Layer 9 of a small transformer language model trained on English Wikipedia (15 layers, counted from 0, width 64).
Take only the direct path to the model's output, skipping the later layers: a vector added to the residual stream pushes a token's score in proportion to its dot product with that token's output vector.

Output vectors of the tokens that the questions are about. A number n stands for (n - 128) times 0.018.
"⁄": 170, 140, 146, 153, 122, 114, 85, 179, 171, 83, 163, 123, 120, 133, 160, 110, 199, 117, 93, 170, 133, 116, 31, 173, 178, 130, 51, 174, 121, 132, 121, 76, 70, 121, 163, 101, 44, 67, 140, 150, 113, 164, 107, 168, 130, 183, 161, 39, 120, 155, 129, 183, 170, 92, 159, 194, 179, 99, 162, 84, 151, 104, 107, 153
" Apps": 122, 192, 82, 163, 118, 97, 73, 154, 114, 134, 140, 75, 74, 81, 151, 134, 145, 191, 141, 86, 37, 109, 92, 141, 168, 61, 89, 160, 112, 163, 124, 160, 79, 166, 171, 163, 39, 109, 145, 63, 141, 177, 91, 150, 74, 116, 170, 93, 201, 124, 141, 166, 131, 97, 69, 163, 184, 138, 173, 10, 189, 78, 93, 138
"re": 125, 96, 154, 180, 105, 156, 67, 153, 125, 174, 108, 88, 90, 150, 96, 159, 181, 146, 123, 124, 143, 64, 104, 127, 157, 110, 94, 162, 151, 136, 121, 115, 85, 137, 145, 108, 109, 109, 123, 101, 84, 109, 111, 84, 94, 113, 121, 78, 148, 89, 155, 124, 157, 84, 138, 172, 97, 142, 109, 110, 148, 141, 49, 122
"|": 124, 183, 169, 120, 99, 145, 73, 90, 197, 119, 92, 178, 74, 107, 140, 130, 143, 107, 109, 116, 154, 157, 110, 135, 134, 106, 117, 94, 152, 116, 140, 120, 31, 103, 198, 112, 80, 107, 161, 116, 126, 170, 153, 178, 138, 160, 139, 77, 144, 127, 107, 174, 130, 87, 100, 176, 127, 120, 135, 69, 156, 41, 97, 121
" out": 135, 153, 151, 129, 88, 104, 118, 142, 146, 137, 129, 123, 88, 158, 110, 123, 117, 109, 100, 156, 119, 111, 114, 108, 141, 81, 112, 126, 136, 131, 126, 96, 114, 123, 132, 118, 83, 141, 107, 113, 114, 134, 105, 158, 137, 162, 98, 117, 125, 123, 121, 124, 145, 147, 128, 138, 137, 157, 167, 140, 149, 140, 134, 100
"BS": 174, 141, 147, 158, 124, 86, 78, 165, 171, 146, 142, 167, 124, 155, 90, 133, 150, 82, 97, 78, 109, 130, 77, 128, 178, 123, 136, 134, 114, 119, 88, 92, 99, 121, 137, 134, 82, 100, 108, 125, 152, 145, 92, 109, 86, 148, 163, 110, 129, 120, 152, 128, 126, 101, 88, 203, 136, 147, 147, 89, 135, 118, 66, 88
" also": 160, 126, 140, 134, 105, 94, 86, 150, 135, 143, 137, 146, 115, 144, 83, 101, 114, 152, 151, 151, 105, 91, 132, 117, 120, 112, 102, 108, 138, 117, 154, 79, 118, 151, 166, 123, 95, 123, 118, 117, 133, 124, 102, 127, 111, 132, 96, 114, 113, 115, 109, 142, 178, 129, 79, 131, 139, 153, 129, 124, 164, 96, 98, 118
"DST": 166, 110, 231, 235, 149, 114, 144, 209, 211, 87, 130, 101, 36, 220, 28, 128, 230, 164, 37, 95, 41, 81, 93, 115, 107, 37, 102, 141, 127, 192, 195, 80, 107, 143, 128, 100, 45, 125, 51, 163, 131, 149, 150, 166, 82, 250, 149, 63, 136, 115, 185, 134, 178, 105, 56, 230, 126, 150, 202, 25, 185, 82, 49, 18
"ected": 144, 96, 148, 128, 82, 106, 85, 187, 132, 158, 109, 74, 62, 151, 130, 128, 97, 118, 76, 85, 199, 68, 63, 120, 186, 111, 54, 127, 77, 180, 142, 143, 128, 138, 133, 81, 79, 144, 191, 111, 119, 141, 58, 144, 80, 118, 67, 58, 92, 162, 175, 134, 195, 160, 153, 198, 208, 156, 151, 65, 125, 83, 120, 56
"inter": 106, 127, 150, 132, 146, 115, 116, 157, 134, 155, 141, 81, 38, 125, 80, 139, 139, 98, 73, 119, 116, 91, 51, 167, 146, 93, 96, 116, 117, 181, 165, 73, 133, 129, 124, 167, 92, 115, 140, 123, 102, 121, 101, 162, 108, 141, 104, 72, 102, 163, 161, 134, 132, 76, 174, 190, 128, 155, 213, 67, 177, 128, 101, 124
"log": 147, 125, 118, 132, 151, 112, 94, 167, 139, 158, 173, 114, 106, 200, 82, 130, 152, 95, 133, 143, 148, 109, 49, 86, 182, 116, 137, 134, 105, 116, 214, 111, 157, 156, 114, 85, 115, 100, 91, 76, 104, 147, 94, 82, 89, 116, 121, 109, 160, 126, 207, 171, 146, 128, 141, 230, 115, 140, 139, 123, 133, 107, 79, 97
"ained": 114, 136, 157, 133, 132, 184, 101, 157, 164, 137, 143, 93, 64, 130, 88, 157, 124, 114, 113, 161, 147, 97, 133, 163, 157, 73, 57, 143, 93, 183, 122, 78, 62, 73, 148, 116, 66, 126, 166, 158, 183, 119, 86, 102, 138, 106, 106, 78, 101, 146, 134, 141, 162, 130, 107, 181, 197, 111, 164, 72, 174, 124, 75, 79
"ensive": 112, 93, 127, 136, 81, 117, 76, 121, 190, 161, 113, 117, 112, 140, 132, 128, 172, 103, 66, 100, 158, 130, 96, 109, 175, 92, 111, 177, 80, 175, 121, 143, 80, 90, 125, 133, 66, 131, 139, 65, 132, 108, 98, 180, 170, 126, 121, 95, 151, 110, 122, 167, 169, 123, 148, 202, 202, 132, 141, 95, 141, 55, 77, 109
"tain": 127, 166, 108, 124, 179, 81, 102, 181, 188, 126, 198, 112, 106, 153, 121, 142, 157, 160, 140, 110, 132, 122, 71, 91, 202, 61, 73, 138, 74, 149, 91, 132, 56, 164, 87, 78, 91, 122, 129, 144, 147, 107, 79, 162, 80, 75, 114, 67, 121, 153, 135, 107, 145, 116, 73, 205, 141, 104, 146, 92, 129, 49, 114, 22
"aged": 98, 117, 170, 108, 114, 140, 137, 150, 104, 173, 153, 94, 100, 146, 109, 115, 124, 111, 72, 125, 118, 68, 91, 132, 195, 85, 117, 120, 45, 165, 58, 143, 63, 119, 154, 121, 66, 129, 109, 149, 171, 171, 49, 66, 71, 114, 88, 102, 141, 147, 163, 154, 128, 112, 124, 170, 144, 83, 175, 69, 165, 85, 34, 73
"ject": 126, 159, 167, 101, 144, 155, 110, 157, 175, 192, 163, 132, 109, 152, 133, 174, 137, 120, 140, 126, 134, 95, 81, 128, 231, 58, 91, 94, 107, 138, 134, 164, 165, 144, 157, 106, 107, 59, 108, 104, 128, 179, 70, 165, 137, 134, 110, 69, 124, 153, 160, 197, 148, 125, 140, 179, 131, 132, 144, 71, 170, 87, 90, 109
"nd": 156, 148, 117, 142, 106, 77, 135, 217, 117, 174, 165, 122, 104, 129, 133, 119, 154, 153, 120, 126, 153, 103, 76, 90, 142, 19, 101, 140, 137, 145, 162, 105, 85, 157, 162, 84, 126, 86, 180, 110, 111, 181, 124, 85, 131, 118, 168, 87, 177, 92, 202, 139, 102, 97, 110, 180, 141, 114, 151, 100, 143, 115, 98, 139

Each question shows what one neuron of this layer's MLP adds at an activation of 1. A number n stands for (n - 128) times 0.0034.

n156: 127, 87, 132, 155, 78, 116, 122, 147, 121, 131, 147, 134, 124, 138, 132, 101, 90, 138, 109, 163, 124, 131, 141, 93, 87, 64, 121, 133, 103, 122, 90, 135, 137, 64, 119, 139, 127, 182, 119, 78, 83, 85, 91, 195, 113, 118, 98, 119, 128, 124, 132, 100, 145, 202, 138, 105, 140, 136, 160, 170, 121, 191, 182, 86
Which three tokens does it push up most, strongest first? " out", "ected", "ensive"

n40: 120, 117, 115, 108, 111, 148, 123, 119, 128, 106, 167, 115, 172, 112, 156, 169, 123, 142, 96, 68, 135, 90, 131, 106, 119, 126, 146, 136, 143, 165, 121, 114, 121, 145, 110, 102, 132, 119, 113, 128, 170, 113, 139, 156, 118, 97, 128, 158, 127, 162, 108, 176, 145, 148, 139, 115, 127, 105, 93, 106, 113, 122, 118, 98
Pushed up most: "tain"

n210: 156, 112, 142, 144, 118, 125, 141, 140, 158, 139, 109, 148, 150, 147, 122, 121, 94, 123, 122, 103, 119, 138, 107, 68, 113, 160, 162, 149, 112, 132, 111, 117, 122, 118, 155, 165, 134, 114, 121, 125, 144, 149, 126, 145, 101, 116, 143, 154, 102, 139, 105, 143, 112, 109, 126, 187, 115, 158, 87, 129, 117, 124, 119, 144
Pushed up most: "BS"

n34: 146, 153, 102, 125, 143, 112, 121, 148, 142, 115, 110, 147, 159, 110, 120, 197, 152, 122, 103, 143, 146, 139, 115, 113, 105, 130, 163, 167, 99, 230, 121, 77, 180, 149, 120, 198, 109, 150, 139, 77, 124, 83, 132, 127, 152, 104, 98, 153, 76, 68, 145, 168, 129, 92, 119, 153, 86, 110, 150, 134, 146, 144, 110, 171
Which two tokens does it push up most, strongest first? "inter", "ensive"

n187: 141, 111, 61, 88, 123, 142, 181, 160, 104, 87, 107, 125, 132, 110, 129, 133, 105, 108, 139, 119, 125, 142, 102, 105, 115, 139, 131, 116, 138, 152, 130, 174, 102, 145, 141, 157, 117, 142, 144, 150, 138, 154, 131, 125, 145, 92, 130, 91, 112, 82, 82, 104, 121, 111, 121, 123, 153, 116, 153, 165, 110, 114, 165, 106
Pushed up most: "tain"

n95: 115, 122, 117, 114, 144, 86, 122, 113, 117, 122, 126, 111, 98, 121, 147, 139, 76, 150, 121, 118, 162, 89, 132, 112, 103, 121, 109, 137, 143, 127, 125, 127, 119, 153, 114, 102, 147, 112, 141, 121, 121, 115, 82, 164, 120, 145, 139, 131, 130, 140, 139, 121, 123, 160, 98, 74, 112, 119, 137, 90, 115, 103, 81, 106
Which three tokens does it push up most, strongest first? "ected", "tain", " Apps"

n165: 122, 134, 183, 123, 138, 147, 82, 144, 145, 138, 111, 104, 131, 149, 79, 121, 104, 134, 145, 119, 109, 120, 111, 87, 143, 160, 151, 145, 103, 126, 111, 138, 142, 132, 123, 136, 121, 133, 108, 110, 182, 115, 157, 159, 143, 136, 115, 93, 129, 155, 147, 156, 139, 133, 165, 156, 112, 111, 106, 116, 133, 135, 94, 159
Which of these tokens does it push down most? "nd"

n202: 163, 103, 142, 97, 153, 136, 142, 102, 173, 162, 146, 140, 114, 129, 82, 84, 129, 187, 114, 96, 179, 143, 139, 152, 100, 172, 151, 63, 131, 162, 150, 177, 88, 105, 136, 144, 117, 100, 170, 103, 133, 117, 186, 123, 141, 140, 157, 97, 143, 124, 157, 115, 109, 127, 135, 167, 147, 126, 92, 100, 172, 84, 140, 101
Which two tokens does it push up most, strongest first? "|", "DST"

n116: 99, 108, 93, 148, 122, 134, 86, 149, 123, 109, 106, 186, 123, 126, 133, 147, 160, 146, 131, 165, 122, 93, 158, 151, 131, 144, 161, 147, 154, 146, 130, 105, 167, 143, 163, 145, 124, 101, 111, 129, 160, 106, 147, 101, 171, 87, 99, 168, 88, 126, 129, 128, 120, 118, 135, 129, 125, 108, 82, 107, 179, 126, 154, 180
Which two tokens does it push up most, strongest first? " also", "re"

n118: 93, 150, 128, 155, 124, 122, 151, 163, 134, 116, 194, 132, 121, 115, 104, 147, 61, 158, 122, 112, 131, 153, 146, 119, 136, 123, 137, 79, 118, 124, 99, 116, 109, 119, 122, 158, 138, 125, 135, 104, 94, 122, 138, 122, 104, 102, 156, 95, 114, 166, 163, 125, 150, 152, 98, 120, 129, 128, 141, 126, 128, 129, 145, 134
Which two tokens does it push up most, strongest first? "tain", " Apps"

n29: 163, 99, 142, 128, 143, 168, 138, 127, 111, 180, 171, 81, 121, 111, 170, 124, 133, 146, 130, 132, 155, 76, 109, 144, 131, 79, 143, 163, 179, 94, 125, 123, 99, 159, 96, 121, 132, 142, 182, 79, 105, 137, 182, 84, 144, 144, 114, 111, 129, 20, 126, 114, 141, 107, 121, 133, 95, 48, 112, 111, 168, 137, 137, 196
Pushed up most: "nd"

n159: 100, 78, 134, 109, 102, 135, 137, 121, 145, 162, 143, 132, 118, 93, 127, 148, 93, 154, 110, 112, 148, 123, 104, 168, 124, 86, 192, 105, 175, 76, 123, 137, 113, 111, 120, 132, 55, 119, 153, 156, 143, 88, 134, 157, 138, 123, 134, 169, 157, 132, 129, 81, 136, 153, 92, 151, 121, 114, 91, 144, 107, 88, 121, 107
Which three tokens does it push up most, strongest first? "|", "ensive", "tain"

n88: 133, 147, 125, 140, 106, 147, 154, 103, 116, 131, 145, 135, 172, 123, 108, 177, 164, 152, 107, 124, 72, 115, 130, 176, 120, 92, 99, 177, 136, 119, 108, 126, 87, 109, 152, 143, 87, 122, 116, 116, 96, 117, 168, 146, 126, 137, 139, 133, 74, 127, 125, 106, 88, 73, 171, 119, 111, 114, 89, 121, 92, 132, 94, 106
Which of these tokens does it push down most? "ected"

n228: 129, 124, 145, 111, 120, 162, 58, 121, 125, 129, 119, 125, 128, 168, 153, 156, 101, 121, 186, 93, 97, 121, 124, 99, 113, 151, 144, 123, 121, 157, 107, 152, 135, 143, 108, 153, 124, 120, 125, 188, 116, 137, 199, 87, 153, 117, 175, 108, 76, 117, 169, 102, 102, 123, 142, 172, 94, 141, 88, 137, 133, 114, 148, 117
Which two tokens does it push up most, strongest first? "re", "BS"

n120: 123, 121, 125, 132, 125, 138, 114, 112, 147, 182, 147, 143, 157, 169, 185, 130, 182, 103, 88, 104, 109, 164, 135, 113, 97, 103, 88, 142, 113, 129, 87, 177, 123, 116, 132, 131, 188, 110, 119, 131, 127, 159, 111, 135, 129, 151, 74, 133, 111, 151, 129, 70, 126, 194, 144, 112, 93, 105, 139, 58, 151, 158, 124, 153
Which two tokens does it push up most, strongest first? "ject", "aged"

n73: 141, 144, 148, 103, 161, 132, 130, 129, 123, 41, 123, 120, 114, 93, 121, 170, 123, 81, 135, 143, 142, 93, 114, 190, 136, 176, 126, 147, 144, 142, 130, 98, 177, 122, 154, 137, 126, 133, 142, 143, 123, 92, 145, 119, 89, 112, 146, 142, 162, 159, 160, 96, 117, 104, 130, 159, 79, 90, 135, 125, 141, 133, 103, 180
Which two tokens does it push up most, strongest first? "inter", "⁄"

n7: 144, 161, 123, 157, 99, 140, 128, 115, 133, 137, 113, 121, 104, 123, 92, 141, 111, 156, 135, 160, 126, 180, 109, 133, 77, 124, 174, 128, 126, 143, 110, 116, 132, 184, 64, 131, 94, 149, 86, 113, 112, 163, 98, 189, 128, 131, 85, 118, 168, 168, 123, 131, 96, 148, 169, 131, 110, 95, 162, 114, 165, 118, 178, 109
Which of these tokens does it push down most? "re"

n13: 146, 130, 99, 178, 145, 111, 107, 139, 83, 179, 158, 110, 113, 87, 114, 84, 132, 139, 99, 150, 182, 104, 124, 185, 158, 180, 183, 166, 64, 112, 168, 114, 124, 120, 164, 97, 124, 75, 175, 120, 94, 83, 160, 163, 192, 153, 130, 99, 102, 157, 129, 129, 152, 136, 153, 92, 114, 104, 138, 140, 111, 132, 97, 113
Pushed up most: "⁄"

n166: 133, 153, 141, 130, 138, 115, 135, 148, 115, 93, 113, 102, 171, 154, 135, 143, 73, 162, 112, 140, 105, 127, 139, 167, 152, 117, 119, 102, 118, 124, 123, 125, 74, 129, 142, 145, 157, 81, 90, 147, 102, 131, 113, 149, 154, 73, 141, 135, 110, 120, 181, 100, 157, 155, 119, 127, 113, 86, 136, 101, 163, 155, 117, 126
Which of these tokens does it push down most? "ensive"

n205: 176, 149, 170, 117, 158, 121, 94, 154, 98, 126, 127, 135, 99, 71, 117, 84, 158, 148, 120, 127, 176, 91, 111, 183, 113, 97, 145, 141, 126, 81, 126, 161, 67, 147, 99, 84, 157, 88, 121, 132, 118, 162, 144, 124, 146, 164, 125, 181, 149, 113, 70, 164, 160, 143, 173, 94, 111, 156, 130, 167, 120, 119, 138, 129
Which of these tokens does it push down most? "ained"

n229: 153, 108, 140, 136, 129, 137, 153, 109, 159, 150, 158, 157, 128, 111, 127, 155, 108, 103, 150, 119, 73, 72, 170, 146, 153, 98, 152, 83, 142, 115, 106, 133, 140, 150, 116, 138, 124, 149, 119, 158, 133, 117, 120, 130, 124, 130, 186, 124, 156, 137, 112, 84, 122, 151, 138, 111, 93, 155, 89, 124, 155, 104, 122, 149
Which of these tokens does it push down most? "ected"

n107: 93, 119, 122, 76, 104, 175, 112, 137, 149, 157, 82, 128, 166, 116, 160, 86, 128, 134, 165, 138, 91, 138, 73, 115, 154, 127, 95, 89, 147, 148, 123, 172, 127, 130, 130, 138, 149, 120, 99, 88, 138, 139, 113, 181, 80, 107, 127, 112, 114, 134, 130, 78, 112, 158, 114, 158, 128, 169, 141, 152, 148, 145, 151, 127
Pushed up most: "ject"

n238: 99, 168, 112, 122, 148, 58, 176, 134, 97, 80, 132, 183, 148, 133, 142, 160, 153, 76, 121, 55, 95, 152, 84, 144, 105, 184, 163, 164, 147, 99, 96, 184, 103, 117, 130, 106, 86, 173, 125, 108, 132, 112, 112, 78, 144, 157, 183, 143, 148, 167, 139, 140, 150, 210, 78, 127, 109, 88, 120, 119, 122, 136, 131, 82
Which of these tokens does it push down most? "inter"

n22: 195, 134, 111, 142, 130, 137, 134, 105, 162, 137, 116, 160, 126, 156, 133, 131, 116, 182, 125, 125, 116, 145, 95, 97, 168, 150, 108, 163, 141, 119, 105, 77, 128, 137, 174, 136, 134, 124, 127, 128, 127, 87, 118, 93, 117, 152, 88, 115, 142, 98, 149, 118, 72, 158, 117, 158, 138, 100, 124, 89, 61, 164, 121, 134
Pushed up most: "BS"

n28: 123, 94, 87, 148, 125, 133, 144, 134, 113, 140, 126, 132, 159, 100, 137, 150, 137, 130, 133, 152, 145, 61, 94, 134, 135, 131, 131, 137, 116, 134, 116, 132, 125, 91, 153, 127, 97, 118, 158, 187, 142, 134, 146, 140, 171, 98, 136, 115, 166, 137, 124, 99, 122, 166, 167, 131, 116, 91, 100, 150, 138, 144, 105, 153
Pushed up most: "⁄"

n204: 153, 156, 147, 108, 125, 140, 155, 145, 137, 120, 146, 144, 145, 124, 117, 163, 159, 151, 127, 124, 119, 137, 118, 142, 151, 143, 127, 84, 115, 149, 146, 163, 93, 106, 96, 110, 116, 129, 130, 153, 143, 144, 130, 170, 126, 110, 119, 135, 111, 176, 90, 102, 88, 139, 144, 147, 73, 122, 129, 138, 93, 187, 106, 105
Pushed up most: "tain"

n8: 141, 106, 91, 165, 148, 133, 116, 135, 114, 149, 137, 161, 121, 146, 159, 84, 115, 138, 163, 136, 157, 145, 131, 171, 141, 111, 145, 134, 88, 132, 171, 128, 188, 98, 126, 157, 71, 187, 205, 130, 161, 170, 95, 118, 121, 125, 158, 119, 122, 106, 136, 85, 140, 148, 86, 90, 105, 127, 130, 95, 128, 76, 71, 140
Which of these tokens does it push down most? " out"

n134: 129, 100, 79, 140, 151, 165, 148, 114, 140, 158, 124, 107, 113, 120, 114, 138, 105, 157, 110, 135, 142, 111, 116, 173, 107, 102, 145, 115, 123, 155, 125, 152, 133, 118, 100, 109, 98, 122, 155, 160, 135, 85, 115, 129, 144, 130, 141, 89, 130, 140, 122, 128, 108, 157, 133, 142, 148, 141, 122, 107, 118, 117, 97, 112
Which two tokens does it push up most, strongest first? "ained", "ected"

n94: 116, 130, 139, 127, 108, 113, 127, 148, 119, 142, 98, 142, 76, 134, 81, 116, 103, 150, 148, 124, 115, 109, 108, 129, 146, 78, 139, 91, 149, 111, 133, 176, 116, 155, 150, 122, 125, 89, 131, 165, 142, 170, 121, 118, 95, 109, 153, 99, 104, 100, 136, 149, 121, 154, 148, 111, 173, 105, 180, 147, 147, 81, 92, 123
Pushed up most: "aged"

n114: 108, 151, 164, 113, 103, 139, 115, 183, 142, 103, 101, 128, 94, 162, 135, 107, 143, 144, 126, 124, 129, 106, 133, 131, 127, 110, 68, 129, 133, 155, 114, 150, 144, 112, 146, 143, 133, 128, 125, 122, 161, 177, 132, 110, 133, 136, 85, 132, 105, 150, 123, 118, 80, 140, 78, 115, 160, 146, 154, 95, 82, 95, 103, 116
Which of these tokens does it push down most? "log"